Layer 6 of a small transformer language model trained on English Wikipedia (13 layers, counted from 0, width 128). Numbers have three digits each and are written without spaces.
Take only the direct path to the model's output, skipping the later layers: a vector added to the residual stream pushes a token's score in proportion to its dot product with that token's output vector.

Output vectors of the tokens that the questions are about. A number n stands for (n - 500) times 0.0025.
"re": 351363349390574525731415397610581590617479575368270734462629679279607659493513435329427433483611652443594552504468645471497589419508497594735241437493357457486593563544588363447771490441501483519302470464550503492445591667493504702688450417612546306582348283280627519280462574490496307666443413504210407537522699507581534374527430618594441482643393560555444668433462402580600567609380
"'": 546474420241632479482473295457534727496562417432620361354490451462413317500460493473448414555620580503735404494463369585635484294285632350435403520335418466671426424531440483389490427566494476533387455441453418485507508588288459432317421356386522433536446704506663525564414692364423553405516621428440396474475622497606478722403514500220648497570838453410704352625747449256492460420398
"ank": 583597429424648669583681641500440476297421307517515548567608593688549465434463622417419307488437705334513402436483425672584497575719438515535358375480349398510469543439711300366383597731541434456433589417401576500580314551363434457634471405569586453584553471603446453500562322512422536544471645544390538491379512506360524567469398540490456381562568694434302406335473399597615684535459
"ird": 405665563486446579769393356551677667301486204453511653347202582325513292514480587460577310362598532390618625442514570513513510511688486693459332525523236394504415587423689213363597465663533487424472331489426494411401580454478757370298455602711651591586340409527500365484624415281436761734334546462492595370422527511481400503455329591405624276661512697619324392484416453645481510477370
"g": 406416585480453542473651432698531567551370500440405420564298510533623377544571677500486572366483607571391604513478525429454487613266781399365497512504350441517477661716634734514704419610499528290400637673436486402288602477606469580496349741603408455467466549152689658456446572680537466371547490469678618376518471659346552387569576335479506402456507517503538384583811623645377593557614
"arri": 244619269348384514403433535531592533473536436457449452575405369581534543324458562625641472554588399434415500336543559485533588670468392804692674537399317344483602387569726401307466469461528461665493608647825615526349464494417500528636403412523571516417483435762410379454543468412475524735439607527538435386272423520517504722511595242603494483642510433497506485493554585486416533366424
"raft": 441585431500555537507560328260308520523270568419369554551439442484599537481431602413434519531349353580768821365284538684439391604396355321621384582421214431357496523492562459259638447633505509275574161764524577562421507620300524385697511402667671656570520673485360397375579584289561586617408413516416348729403381484718271704678310484447620760536387798600407581509764579479503522214443
" a": 589355466484498589538417507524459646630484596563548415339343514440529594529560548477539626471550523483400470544532488351399480455423568437459502423557642611476510454527472466500385656528508573467574500385514546354407553603569579525532602594431550675537555653418564576369528491487641490395394460615559471572490623571488546631634465649439442563498465526393418405568510613515522364431516
"aus": 322567430549476735476550374534623206370412353555468407500422378631628500553597435556528519424588482551531630360439423608583550523710376627655468557406359541554434392618627459416571465735508492720598684644739623544431475545577346468717447524658694598461621599421289511500576615387366510579469453412497597564349395416664226456585598487510453380553479591454298653532536768614422403414605
"ated": 379348433408420793512468544571320521404524488551550321297636641471528426438440442753406407306496711320676515421423647630459536647432386557486512622485239418347673483464708443574475513579504629443223477460512471385706288392493387400445493325625426420483468292555524511542452533477451646632415480685434358517596516638628148698691353614360426558448398521374679478496602626612482653601680
"ots": 390592476427428702697453587497364430023392176437421516337401348453654563367448458429418582479489694630574462374424368529603672525399370394511541546324273548654555480515432317468587493651537496310582524415542654461537536455525489405496287493583510527455410426546674473578521555591277552805359353558294459414345283359417453517472428532448724762507402695424443641580496592597343330593428
" also": 622474423399518656528390579373418556454735442524652451551456362577513375655427545452396478508395618409536370495410442516428649589341574317584560549515491535646513428521476409411445321601513698565469306429652640354545579597584604506461514497486484516411358645590492389425648577511666570405391538620401470486291455503645506478497285390320419364591422596537583497586484450616514500542585
"om": 551589403569584541560669558545540479451563680646624547449509524460562579546419494585366342521537735364509574508404332478481509451390482599646497463333291613369493463331610625463376491593516442540537675516507678598465533284727457357445286591595526462666549352463476507566600626699533310596521340494465462541584551602593424757736555482503551535676641652376494433510523646637580480446582
"port": 691458522515559554540565404472699548444374483483208374698488394457791482842424507447279500645431328686633724457399544438537564511685391410358546351441241380740604266453505512500554633467502581254385200602348344471319506364713435448707461271658461421405569539427334471556508583457376445500579367674631373522728394508420467411623496444465513473508754290287472517605652513657541528354330
"ars": 356671606345249547454578473662506541269506309461534374500457434577533623491660478432426673444540609491456809410551370524535460634292441602549551439378305434275586363601605370487279555573512454489334426423695530632564470280500582593473280331617648336443579453545547420308564466423496584623417299430514523354322433592353500500602459327527552480648316497554512530503546564540546441429454
"ada": 514348664360579518484475511526437637652615249520317306504493452430800590513438475649444531634303570568589670430454674315587402468547383418485418668425261566675389491507517537680464649651512534535516476589732515516600381531457366283549331401524550534438706430543364404369674764517387572571450841529478624414553480667443516774412212327467560345642556449285406622519539696470551637552524
"ison": 628380468756351326428393434473578583161378450449358553493288258222592637521705800478393447489568324389367590370520597640493563481753486595429558699512296474466439524450654436533620696717503588520741651611426432557385494411448604516601343526471288633529552348673640369375442535284540681577393472579558520532492438575659532413636508431386572508610496437439683568256668453408686564412366
"pr": 412644449514520551548708496441566507410388492487407584521544631518811573633353675631489694538504593623585515439661526558574503532644507449185484143665291533679571474396585562536467422598518598527461630400576289449318482569565630645451382544573437415379626401546333562444436497237344603385521480617511402521523750435406636466320560602423579541624785388381316366656465317589542657281316
"ording": 602484480556447628516310692632695451508437439283552632444387455564641424537650462535485408582558643455382681285395455555545581575597541480623469561440308460566279509437504430328594618482538581593582463862795596468433399465496374489432449427448656408379421555503744396407677476470481515334285415464313456633640334298733279659201387535500541625685710543609360500591601383489407500552333
"act": 569524594411439514269518389633461321637548552248510228375676578471456516608676723524336400339350382662562430441413559611638685606683587584425482461449346532618597463518466385401586742768508538500576681478616263550416547456451589309747444464595458513571627319519415636604430403589500454550638463518408401513407409440673416377563363327363491732524566589390687626597382651445447574515503
"ilm": 486678580440261426513547588433560493405341480463301386525378483444643352621487507716304559528389582628466641402460580549422497638539434379500414630530212689766508441368673493616574736504545470473512272362607405508568440353467591523580541507567698641658660332603627547421712611572346589712395776441462446535596291588782586503379569396291312601500648445587463473531724644530305507335428
"ville": 385339549627591423506334366595646584402413356607361404486335344466492452599653554538257362717623329544688583478462591606562746610489398362263551330453221437454311581589586577524754490608503663396388376638540448602297523517590642427572383296550551379586652504478574430497599516500335733292520585493619439382699468625468593513638268334465557557524529465497372446339388480439555629286556
" death": 417631454514446616484327743351662550508368276473235612554376546764653391462593504598603332651649579600379508477651504500470600500588732640556494600446512440511395452569741545434560451460541561536480580651643432597283543415434737418542611493745418280564467251524464390532602356448428622583314587690603429728477572311427313804537454598277536602624412552493503487512699560565435584222297
"ecut": 533389591478628398297448469412615536454396537429543384620395482587687537555544360515580518440421353500799527316578453587635628526528539500500574403704213308755528422615496391271649274518517754214648556466535457630439356322467400261415372263493555640713474530676457496459558500479616521444623360699527484679228346593469428490250477311527500462650535403273552362402643479614426396595286
" for": 601564583395525592462590466521491495569454506617567570321385646451582495567613369488510374583492589475410526550372395541426441588473402472510563519661593490409563383397417592470465580502507642363465519634400521456443473505515500508471627467461281517459387554452558487392382579606535557495402415505247390733403637515510551467550450588590498467567401503376528479421538480466567477559547
"au": 544361552594535533611400386571757337434478511424531624532340454592590497527547472510384250420484514448533760490556692598428578487493316534506385563463282425555401396510717569583565464469489462310215695487606570539437463503417561626678364650627518418596539691409400631564395546446343758518489454438644579488483580552584503506493378607513387358538473494450192471663386694404685585520403
"ague": 456550574476261371337418650538583672430338422578394430588492351457748485583593691573568407410235346482622783291511616614391419508597352477508297434577328546741415503306660388361517473627521524258716399521524466437399628567398611383479239492670692539590349617444488286493399360638403740423523724628649586387393462414491482431518453264429633446633095611474169287496769699424442745310515
" were": 546326639464564750344550657451665578447310365533557443441476385565646466568512432530617305503611310275647329510497353503467472447547547377614555449279489517581569355661536497370530469801508618454367361667586503507627706554553517306406419453478356283484537473536484375529415411509601820591431519436569386573497420654643518350345357565364410364612327664488383652595561465459556376486484
" t": 608550517445470568443475567486453542578502564530522521471484536492507360422583485344496604498546498579422416552473475424451502506386403580431507517571598490389524481615549416447464496452491558435652491510548448399534529588473594426551601516468534607479520424443392483498544463551617534476403354559480472543440601610451567449591426571468495474542518559462571575442586430429379468577507
"ut": 565549524454586719617440328558532380471448493514491429444584736436720439295503509500507515428350714614532497455615414565492515544596611650579296610378316439359683482683451381494599316515494459405439443315496474569559531612302475403546627378570468470300528400751341666625606665521435314441464617362592536440377617395540398470465540488471658539506546548454344520333558438445326474516599

Output weights of attention head 0. The head adds the sum of these rows, row i times number i of z. A number n stands for (n - 500) times 0.0011.
o0: 349476596396574300543590375289583650542546476534606200344530241566316502585639519208696552623466586429533277488514356478491445500365384511565445410524758639536410390673596337533562210375531391281743502611368371597489474719286711452501528429494523556536265529332365323474531510516722610369442743509350388573429441575469630588633381638417429566524514456504558585489486450355692502481401
o1: 532582407487638528423712324507488521681379786831575533448299676451459527280509317374310551678419648629514621819503614715725485657340689544629714742481692643455516537454422573412566488490651311368221609438440264576256528426522413465532403513653659587376530363299382411347516533617628424531758149609585298403444426488483532520650633615635405516562362358365434597368374340498694422554488
o2: 575720661363582565334455377705661567375423262453637559417576416507343312464733397502694403709718582618516630541262384556529644350317717194446421395628727623390383809398509547565451529511487427379532449673571413479293492531480382421414303596419353676439625401508564573364518507457372297404589526273352508554546292684329530663457769607660561598773763455637535544711367358398439587593742
o3: 393596384368341523396407477297582627451625529374060376370416456431435251242546517435758448267466628450677235692493617420516556605458360692421623338382646462346432585541572717468473355548555485628521330413747514551530416602552359413401553415497543532681557461774486641659592544424748523546535585384467372362715488434428434746469382482477340635407453377511574505263596206673566755299687
o4: 494352571426569560652416408436483456300619586592483563078430589394713381524379490614590581485336590498551518504512438717367258439413575542516721556390466654410413473384388558678634608573421359522537408486434569424304509609682618575458393506382497555555496650621467580761567563504456388278442479101451420317423554516542674607332327670334520657530611504324533571633745594696556562397499
o5: 464349400458774375849590739505665608388431442751554491564458389485548317574751413500357697296598628521510511685527355718523392494631467468252638455540447424687457445527525304693477517373250378546330491500442214629461561505463683373413502611715750694482712636651719395359352611394634407346505296516301486374446489550539487527513530662510439491462548474514517386490370678534613284405683
o6: 480530300534608589508282426339394553482582359617567418473449441595489397568367460429465362677506376450616673414332459606466313681608692283397597418623332402692542629511565547577652339600560283594540488561565481585390502460319664512475472554469293308538619621535481491512383500483567668459536572518371245659539507629530420457622548568332514384124453588537361606403348391589412463688488
o7: 361341581428499298636361472590385409327664534825506483577278642598382575409631527419302591503581379461673521420544507669587693333607527577506388378415440694535490581464403485421651555293604650499479535263363522616390350466530461276642365472447606380650402699377566349645173364491463463477532539465370523382579410437544531513373317857675537393402527577500657390398671302347559484476397
o8: 461507592372538525327454565291476712434601440515526397725348268389182556649615453547468663482600561557373488699590433549466511562387547358345543588684593514365498395384514611542581589476495312356371575536480462576257381492469609564459663526579453373377542582528428582423454420688737403409595669602763545710653675556412436644368517453483455501360438442238453595413561462827631306435702
o9: 490637564571557400458410482595620453547443697204624545436505799571298574453432554365716477413659515451553541489367551483753690200378567602240603672642687498591413508413509426423532423363443545607626549440437656502438480385330534330387577509399367323732418421635499544492560263368774461409433651546621564604531577421633435545562589626379557512437611575624505444273427428676563267526515
o10: 441534690532328364445317542308635365319279562582695426624646414382601491355462440647534217415397703410439742389550369536518395767657378356594513555352600527629379467699523768483688354701765459580645459423477813666591520430514387478487541452242389760726399473554841328161579561457329563593397637472240310819559489605548552488342669374443316405484391407433332491509473498312448327487275
o11: 546558485415435514603568407416549528486556269451754343608516667312408617402243587526470725431523502511512423611566679346404521455296160649467567360683438514392527292789225387436396497666495362404590445440555616367808525408388281308192581581481697426630617404400699363617270388611321430384331508591480438199542660680263391462533452539705690541694450372612552602557397401522695471458611
o12: 580499451668615456623293480731339453359389599403497644746475247538533361530675526603479569387553402476476574493356553513413554437485521596684311590477420578415578556400516364562614451512499686510657617410573510526509404518457654638572522497550584546593400576291398354733513432686501582441503482468602564568908504577652929392741590382687619498374649267555288474396487268494488521586391
o13: 717365553514612491608475495698668478580442429617397570521284357393279538573665461517646497750479763476678781531396582496358422539592508454668513400604541419320500566516485571273451472573554557524415475538566497576536524432386380388428470339610612545597498536705622422535651509548507322513478548255565539703588292335318300454582426600511488431519434492513593743523526620537560480467571
o14: 545534491560380572406516598384780468458401375564298316499563342574493411462451455516301210493459389575473416396444471452454514586456212725575734626479474255355774829748505546564680442551588432307454332455599707534648399554571464583518529407391753196456332538480510653393463467664483401421423602554425567548524536634463326553481558565526530410717529670642465484576436357353375346694767
o15: 603507320437205592311536349486417524419484491302411523328572444481520310316342756428554432299528733579671459538574702401513485536476431547560555371437396422515661432655445727525545525375318485521415565461745496531320485510396515483633450585493503602274481643324643509545819594749373387520294664439446541680426457584438502391440421560368404530522516352397589365645636534514370241682330
o16: 347593490524427547459418513381432412452558515886283421493322446474332387558454522557742425356551555621441366602600626261576693522475532594394428484600398580410469455581422532538473567598420230559531459538621571548227398866553490590699421443459327525403500622430573583526326556631372610446530474289464481377473884595508626627642644455493574551554800439514498456663725379580231729463411
o17: 363262434659493618547255576285546495535392644329448444472388554546642360683396598587325561556490296651502462318508430508623550425372520511852677469361540484498468443553434518508420704385711667661507553472519793784627504563412324560486676678686572581392353259475313622614450485629563530583415537449572347579452588557389580209669398347504653606465525333404421455337691579480464541369451
o18: 114579421577436506680422363433487444494640667522790504584591410491453431719657500594541260579696621509435529648338752551214620330494179351131609521444588400565321507179595507439341593516310520563504366396712448416522440345494357366189455544637496539611342659521342484542620550389473469426376270474277368506625655653817282607367615417515609611528757483362456671557498628499734356392638
o19: 580669633496494287533369516498586523357384419591245366558554548514704486584497536282528378444181499401531450259380336425639541422414661458427438647488326494497455558435734654461652543524520507436432421528606467325490454427530629493567528434229639206591475415480583364357475542449500598641535560309588261566641550396364657369453685561645745515425423470507478607574668416436414313390373
o20: 559453647329225434311410512501656615526434405692541521538456485467498625339690527514315280585613518496592469576530480521294637750792384436694421499630441609483547350573717621319501586478345679634546524379437630470554609294550620435621766424723482497519446545605387524663427539311596529549231466418378531502567551530667412505470346359501656404601491580530548333546432493255625642369271
o21: 606397478565568425728660532450381635602533545508821634445632453504656546491525403661562355369443509186335343231467461668448480076576403484539728616442549427524499398485747415616559650439665605550285474716488411364490611574719327501362441450410448644356606433321399244495603399568468575539361464586324513637363607430580586570376600749607494780363425493597611350622513493641448321366652
o22: 497104506632609390468352490493464333433624522662419343453184494556520405342472403383446598392354484355472687728412356320414436373639400505431677511616371363514792517588384397418558560489387749584357477470409787373354672634449430531515493178582661320349565304443484389189507363431354500333579524466832396417355355385514347491488407505350688551468521452597569463702691775540663464802587
o23: 637562434668580468351647396563474560372511562649224402459488372248364332693596602644724633740374444524332346758471417520634432518457564466516174486459506473340395624506398558452682452642385672371396431520476559509479478599297307462509373564432457418554725405573399477234344609498532474537235717599610641555647620650331337783676782291495541269404632484555466398370353472620645510626418
o24: 555514459454483543703318510502340666596338663535369363583447739759469371472477552463377381566494370515552494579424585291359398530464385414505631376609593455423651398397466301282820655467361761580541395520685508874432494449267534266384401488843652434436559536588489809703622422633550280611463495390639455466755536475440463453471571527435462343256445496541455458498676365474396599287633
o25: 272638209417557311806485747515685346541373526577425409446580560465669461534292506423425410438621350311523587632497527409503291503285399587553614368602464621554533419609668729409699627557644638353688596555350597518649446596705575499732631480681452608436359555573641454484632636549489643658436736151413394520719458693539333516600325604420499339550688524314503567409723523563296320735337
o26: 451599547289591323528202480540666498575424633443487388430386621533480439462464568529560451312570445450684508687613289572532471451451453409575555503513490263303638340645402479481385502380373371283529415638649441554444570450389358356489658317677836708567572445522665434768583395620504347687593606578434483326380647424373552373517490339553516330736499548552599499550367417513704444725435
o27: 769656627443570382280640539550321321391513543582392519676444517691536331259460541402403368578518498326597458665387478602517532573320611467535331469371495499586617283527454294691578413497633284534376657401501553535665536415300667462479295509382386578596488514743545511532653688441689668570611631446454502654309609423383578564605572700672271268617336418402524387540248532594541315447544
o28: 559476410621449682623220588340508448545686485384417441371459625531553448423387404606708525349349307496501294362586378642485396335525281486404486607225361511397545705687542705494694322500353385521621284594535601353518654357292455537530317648400438392594472651452548527439445655284687519469576491620589186523536681447457340737429554472660604437571236235227615292552433598678489639471310
o29: 488140560368536539416315444620639713499639525500497549584489559437633568530677477608367284741503244669489393442344576507343505389341555606350709486549479560601694586384573496656462421401536518415266422510538465373522381431714494688438467591411614597480581567322485495465237806445337446502501362383586420425365504502709556357519434273340403608561394479359543524565852469407602544472603
o30: 747695562659366428248590107358570372339306627574429658643522694570704408523400490604410346398666479554358345512557654646591523219565459715455513404450635392412363595333402550352461470248689669329495617298428449445517420444820549490477478364802471611461618584523735641389505133470444705656377393512423582398322464477471560492592478464439270518572428472696376281639379386528505296431593
o31: 385530511590417522541550590420534473512352498461594437635580343683399735384516449609318651184740422422355327569313323449514438445544465621823508792462448453435237620674445565348524434684530615501294499431452502599472431673329489485295595417576507439356316403579325412550578346633430499497346572470429509710447697534566482513510517550616463608671523583599479750414689614488427300314448
o32: 602212549560296531405303455569654570549519662519435363323527531502446645261642628368432601565357407657612483367550468386464423475728327506682561377567578341600599427524700665516447490442360679727386270591545528594524688269324578501462437559518542407314363394423424347532538450515552337236761655673436413444539367459367618526503545400518450495287447554499302674365724502354421681376491
o33: 274508534651348381731412535643519345447512250510502688503632522585558459508456501459331554393479427523356628448373236510399631495503620602663432396291590627630559601433464484354411366427510660710643698457596589108600593397717466114363587447540659490531418557503405521570639423475439393543233482420286441646428589418513391446526538408494477571601605408451173510453483566378763406572686
o34: 686483553593454432510604627613409377987538519492527551414497440296480761421329558419487378670438348442397529371621476818558515394503446400320609521466589522525448580434542549530283570451556660521452406367298420382590524698494626542214276336545617574369416664479765311620356397601502421344441584255460631394185346502468511580493093426266561677377469138664535464639518619348368597431625
o35: 596366623374512518580473432665793286467494527472383491483553331254356354576566511198408507569657442526481400551593505491594667536538544361697444533491496714319568553470406505468345551523394489751417302385545589389533394462584696448550571506531587529767719659696335376517497615467602527563435554486524809395514397534383481421420600707501666258535368431427648525344620715304439668512588
o36: 901624579512291618582565525350546557698511839407510538549378551460550566583435507729512537488307530586664570303549516712414423789149425350318729487319437565451516424382389673494551619580543473409515424544374273346428639535516639646663718502575243602383462565485366481395651353732372414459448396597356342321766431449341483547469636581678694466566670759503599421655444455427552442540538
o37: 254587526545521578690514586510477472643570390463382658600315491511381795427422446479550616591384245380415517492543154556449305494282340500612530552612290630437533449218743566233391523437685355291700512652502506506628575662593342361483481572392535435501505440456660308380360472387526384495514583476592511593388356484395548426487442474322533477345300384638703696359674570489382544409411
o38: 576598558367541377391455348456629368480383466652540355637583531488474632794492451497516468384620422448468381495421366554514339388446167432456361346594497508556353467395649292758752271462475612363497353379477621686482598487502366455473481407710394387629642566520620491448233628535397626607571742397460534392337545593473465565433585502372443419300602511425522395639568417389550501309719
o39: 499600575505731470466609507536300449332490654575414536565578392449655547572406290562588342414255532577446599576668465405579295380347447676322634518505776407362429394544524609576445294450374626630447843396641554627828687176398437426592682554519500628611499614443236470559476445431533408558423438403434688554445579523604683440361440566521645252394631568637554445311552828641465593519370
o40: 397534467472479692522240338539325491593605574264643647459328388365529555623553468521422199534208606440540560545494608566455448384412667562491499614593714431499499649222514475668547480378308647376430447333547642516597407583627554461422747499435419442391602505476328818459609354729555220436590619625452550513332546304583760493506454289374359582519546431367756505459452579471709581440400
o41: 568572415728423643463509457403413586483510573646429386381537564436443394390709543286481513371778558410598536600587756626370775385681369715556323681584484745488433438508357624707570482582440374534525577517172438703408405499419400510692272407387433740367445495546648498416302392532512640543483542513408546454479582680591642531638679368449541468574663474580202324361497427272414513518359
o42: 418470454593422610459365358571537468566530519426362652614505514228844560477477632554497447493542523526378462690740488581509349521675611339529286487554589448442366538313491289716541356540552356506433375601681876504520621532463517462563283625663497600364485422582426379341476260743357866587511594372583656440592783330374452693618439476770596551484773517665639439422466479440269819625517
o43: 578604592659405535356258540325571606599417722663660455535514542491217444435588637399628591366700650640324567332508450498475496566631482523374542438507497464139551397283291626469693438469354482316422306352270491467491440444590551747602406469638532383296386550689460668417302658364593225615575363461456536341416754490264878641391542594407603311578547233518325551490338345522419516451499
o44: 588480405457513522380519449368528356449289490439639481506792425425508370620653525376407526554599491562613317541363648488662484655327465407453553686501168524511471481651564325597560568394570669638512500400366545600673463603601520662499460581466433608465558353624364462610281327509437532386533550431493359329405446353463456408500330523679641598451574571556593565767404608525515654580545
o45: 517528367519300581649427360571553644561388416305470625544307629478576747380603523205529440584615597579507713447409488447574294507301656443439415311281426407596494484526526655616547645595604668425507389580688400508468490495687547765563570618610658524607623657577421548494821708383538440482395262522452712566429478494415464411494506403401480342561343648360454615570391613762625543833451
o46: 433743670479571504487354527548255468555433669486517579345499483377485536433510555378697452323522229505705414457388534623517414408507448588487497489645509406530279415528293570510450537686568280562785413612376349415552563541478675296466566308569636723692348451338554487571413518494437505489519180520488471276367339474506240542659583712729679458542484448256475204667571473548586714660347
o47: 547352518559682476667680359494551533353535620598320441680461453425455677715338357616522419367665528533497465499575453475613523500684434314606351592558694427458539432607524258576566469419468698548256341512462302608695509422915678468527382577456656569524540533532642565347504646386318567486404471477542534551521575304394549387497405170475783526464489276749386550307388335343579412349474
o48: 336618641443480527485497440323316362463533429507420595309559511443721636586682353343568214440497447808726461796389534418581261578272422510396612603449649183606490496471194465312518572392632244610318389530393626331560576436393460779715593486317463558341304508496539635232427608555525414402487412429637526510679436660582426534447467429260806384254546594585475460598557524502582663655315
o49: 375436565567285377431264426456600452595587405506533316440551645376576606536488483815635458625193362517324510232650714434600723618585382639444523402321586530407447485574289548461581484702358345499576430281431478518200392577520533455522521476753555635664611512347652351704626499445509707367397350307273397405295473630637491454590472423349523389513481602398777592593746404748441559320321
o50: 563560615663633733565603421683327328495378415623523373611344559307105585594611549488604471605633609667415584420236750627544616729438494565761443649605243439251520322522369298467547420579439525317557451364588343479487365380543428391603570481772467442475612318722363487444455342618505415711397593504440625635472495543393374561421420503553439548123504454580596423430528197325426430455584
o51: 625679442170388608615535816396387572663333631272441465458514580374572498289451664593597648582507563572475497273630353557771447662446602493353350665586731681239494395528604549636632419495776522484393545253348436471630400443487409553430531499589585442326467465607580404563679681451363311593338642684455629634363440319300462423637609571401378529466484527387415558638601419340488717606544
o52: 608366546482568476415517446589488393796535562337324497306630575416430486455166582433741484557692512491582471664354469745473517627326164413379393617438550374498588519437597304382565379482597241225462462453440687583575398444421508360392676807372625621419382341547580459577617430774511482518618543435383467487654580677627541581736640441472346376240517434498454501647469493473395663672707
o53: 753654726410455577495647769340756638538377359426115559635594462685530355418676349519386203522505440572439510161296386450471689590646600434442453486633498489613554482542587532373575671526387429421492503576489602544761610699369532388431385588342585516488507394523512448389646437526691621518450547581554370373621432344621365418451334618643561689609618555766471626429400361625773241630661
o54: 591684364439596252465624382193604588636339673461516410703719498456222421488637835673524421694535419430524383387490486543514318396436370668437423431473719548396470330611481520385319546600445337487696422556521615430721624451418687520643205516347466455160561435381364449450401600587570445505655277601251487399274253313572490448297580367500450411617278662666573449642395370688555500637456
o55: 477423525601376345201374482631610260509690595481569567609327502520367417682657660406444559282634501682469692682563496622558598636421707468477440494453563626590444602308536442337741404458658385225409490329360282655636608591600512471483328671547296531511393451368494529475403597241397472171616419482413481406593610473507305347429580605540527403734555474498632617358380461353374531530484
o56: 445643123528302329480556467691317374413313481599354479347592378537636464282476412391409591496541586437420571287452590409696318441763550332432449640555405422360446703295384609349574670469457610353505380491605428362430532373517508211488421595472383519748579454349539500476422432506509721630488623612457464559630448408581431725222619553463381844394671467398588542573451473454388327489503
o57: 256400448260449345318430440515414398695636600533610531428472391307695599455490629503418589494649544380651287762278457392634485555423561634534569532597547442333446652434473580371613527433570265479502453446528432381570346527459573605615732643530634498480457461408585511660527561257373357425489563354504654460737106721436455585554594444307598625499366411498466518331494410601665335411588
o58: 470399378336581240478484470498660554534620603319522456676527458872680405341512638340397434325382687326524552726402323662373490564352337637470420474674444413540561575483583450720624593620418491803595508422543560385467562457401390406701269585354433613364590546477612409321395123549657349567418653401537534530403436409704257485653570486679342476610592626475424425633403548668604357490727
o59: 497524671463505388297665445421542678578541527441580675405638605485455398593435418482378400345481246463478590519509319509416448541500533521340629450248533428499641618599359678477448611387428333513414710548699462496511328431694647572508425524520343553339466474580226615388488660423356540398409344493433470679571627588472560515432667571503531370491503486589615568501767599458354475443456
o60: 339512368377431418319584565555626655539591347347532330371535637545722346582639244860408404460303388276444532453445550581291458525350608563363654388508824349449506397432363619545491773619477641614484553538457190513657294437207644684655699609247490426184460357578546519698509482544528605631450493506445556404252482549616328441514440583739600506540479480380569759468502212584494533576380
o61: 474252485641378513490420601456579713526498591441282429700699662511711312657459516533392777517482522474590375316536503468291325374482664550597539658770347617564457542508556464461243592452543384563421606435727522586468293660369547620482519589359786452540734798569729592514531649790494394256291354764685462477427607596472476508552442475506412432271343672308484511741723655503413698591447
o62: 400281515522579593505301444532548562402492411632482428576437434607452262567644767385583586552745597679269487477560534535450524379570391392424549348373302343403498730377490392742586490463512413510475598500350366695618653575667429645718207533541557682563460452638817456704380342483355473449498751578487652565576690381330303447352784422477539573570481384670363381527507624548776576456663
o63: 394487582316448584515353435401514528501366408621512446533514346662619507397614129558567629627578407438695615499647517498492387567412249517331405458349394574592441583539620480285475499516466617468487601502395542590431624379614484549360445537362495477733526545461551486526499497355599545629607397625714461617334405598551490462457522347542233825471378548652551540213669359661566684642506

Each question shows a token from some text and the vector z that the head gathered there. A number n stands for (n - 500) times 0.0053.

" 2015": 544599383479587535514395504475390542482576504533487568424449489542585546636544493504512643364440640496618524500594451547459540472435552541562529544420495526556392416413465497496497584530456533
Which two tokens does it push up most, strongest first? "ada", "ated"

"h": 514452436445542534518512504501574488600462614540461580477420546534526530586587507503429551533510494460511456483543517511491447457488445495466511461473508430549498487507412492530528541498447385
Pushed up most: " were"

" act": 287542635727678474355434305391347611349457585689362420722416541464492448577437307525529492724390454320607388600398423461423395548389474455576459672469447443464453361373514481543534458565356425
Which two tokens does it push up most, strongest first? "ated", "pr"

"T": 615462485523473503574384530529506527523483451557450524511393458470426479536537544523602489441469542473465391585576456459538432477444543517530489556405528540474522566506454508536508492475402512
Which three tokens does it push up most, strongest first? "raft", " also", " t"

",": 411498525493567482348313377502300677461448260538625778604523442481608492441621570512615466485396505668599602339525527521482333541302489457588500485559431584491431287458536665500608418481418498
Pushed up most: "ada"

" St": 607662554521645612554496557482381490515446490517494415557466497589502540549555504678592541583468622547451512573488367369434582489583274593532425422331481485504533570590418632613492585535355617
Pushed up most: " a"

"y": 416500524494465634464463463525548494529510462492476489404407438555402450405574523586494456512542371608284424510556438449435549553493341497426441399459470460439549609558469494580558417461430497
Pushed down most: "ville"

" and": 504535678407501422410515529563396590608538455488543501582458456446389505462509451430551529507444435504549466467395436511574582529647484559573487470554571562634467511584523677510558554455610416
Pushed down most: " were"

" Man": 477482524491519460431461405437500592547438566463535535553474474591444575493648498557519536652421434497528434476485526433403600505396384439559529488551496429536497489525553621522531592432528474
Pushed up most: "ird"

" School": 571531533524526544582341398618478520465432494568357511560512511328525489466558449559624655410376587526422563521494415440605483672460497607429506569466526516405558552310378454449398459604277550
Pushed down most: "ison"

"stit": 484574673348465589468367473498585587367528550524520393450529477498459561517395468609262606475532517529570592574416467579416464324575419493506602499485489626469478532656504539492432455489392554
Pushed up most: "ars"

" ": 529535521470492623352391642311320598425520588617565477581544525520547460626547599526557449583500473682375638590421348556565400403469320491528450519370531554515564628611486611515577594544420430
Pushed down most: "ison"

"am": 494511568537430581483580407360468628572503448439423541557453424549480471493554578591429383566572485642528629462470581505384615544556384436501482573372456444457600544481470512632425424415466459
Pushed up most: "ank"

"ago": 578620518502505501530422522457562572459481509397563536595539533491484521629547567482528430573455489487447486544589608476419554479531538470440480623557578457574565542479493444517421454435450601
Pushed up most: "raft"

"th": 595486436416601457522439570501634618440548509476578509548511500640518433494656411414510576446577496470485515542510470501417503477398427367443546489399566490626543562537491603557468599479493446
Which two tokens does it push up most, strongest first? " were", "ated"

"om": 507515438394567495490452517499522490640368474406539527578333548612366505616469506602588521606519505522575403582568586300583579523565442491553510436473603569441379380507587512473557484499398448
Pushed up most: "pr"

"j": 478603394447593485421373415333443590450494478511551634573587487452470537437625626623454542585585373613278624391496466538375535544444440484555452554380487449420467412401424579591435529444492482
Pushed up most: "aus"

"ub": 516537413447513518535467438441551501494463536515530585474435587431514445534617640585526555545466620588571488409410504356626633584478484500426471481567529558527458516497530542592455468546523547
Pushed up most: "ague"

" U": 502597456451564502437357486398471573530481541520513607539495487492506539469579535584442474562604387545349530470538469470415522553436497466521471498414534490509436390426428571571447555471471521
Pushed up most: "aus"

" Mich": 562560540456556478531501470474576524532397573457541533502468498635480454523599454564507593486537488510563436481547551427445567537505427506468559465514534420540492517549488542474463526518471587
Pushed up most: " were"

" W": 563643443466417473558399489490445526538452493469528464528510463510467453479532586611574412546456473501435428519576504464494484499530487493453483509459555538558599570533508482643444473439424491
Pushed up most: "ank"

"u": 524492607332449522504296434375497578303551598635448354513548507535450567469430480608312605495632496538497688658421485643511425535443473548526618510460434623437535538582461409448467381530380465
Pushed up most: "ars"

"od": 366484658482375425388639495507477518449328374677460501473450530501347497498493558690554386643430341516534513350369541300511524542517555625395615380310482376443420508697761503347464482449283430
Pushed up most: "pr"

"29": 486559314380641530540493539322132609559658486447529705678600280330610355628540719307507611339360605415636726382639397651506290530504593478520640499410662523581376502417414378347363565546462443
Which two tokens does it push up most, strongest first? "port", "ada"

" C": 562512422449538566478399440392497525505439532548516551506438611485436492517569619581596524530490617537513447523428561435545585561503474520493513491528461555424438449518549499562511522498529473
Pushed up most: "ague"

"os": 582551466477609489420535457484527477502474592539536535546472587530490446552568563524505665578552582539580485508444568353589578549573394479393551450533528540495449442530576537480428549467587447
Which two tokens does it push up most, strongest first? "ville", "ilm"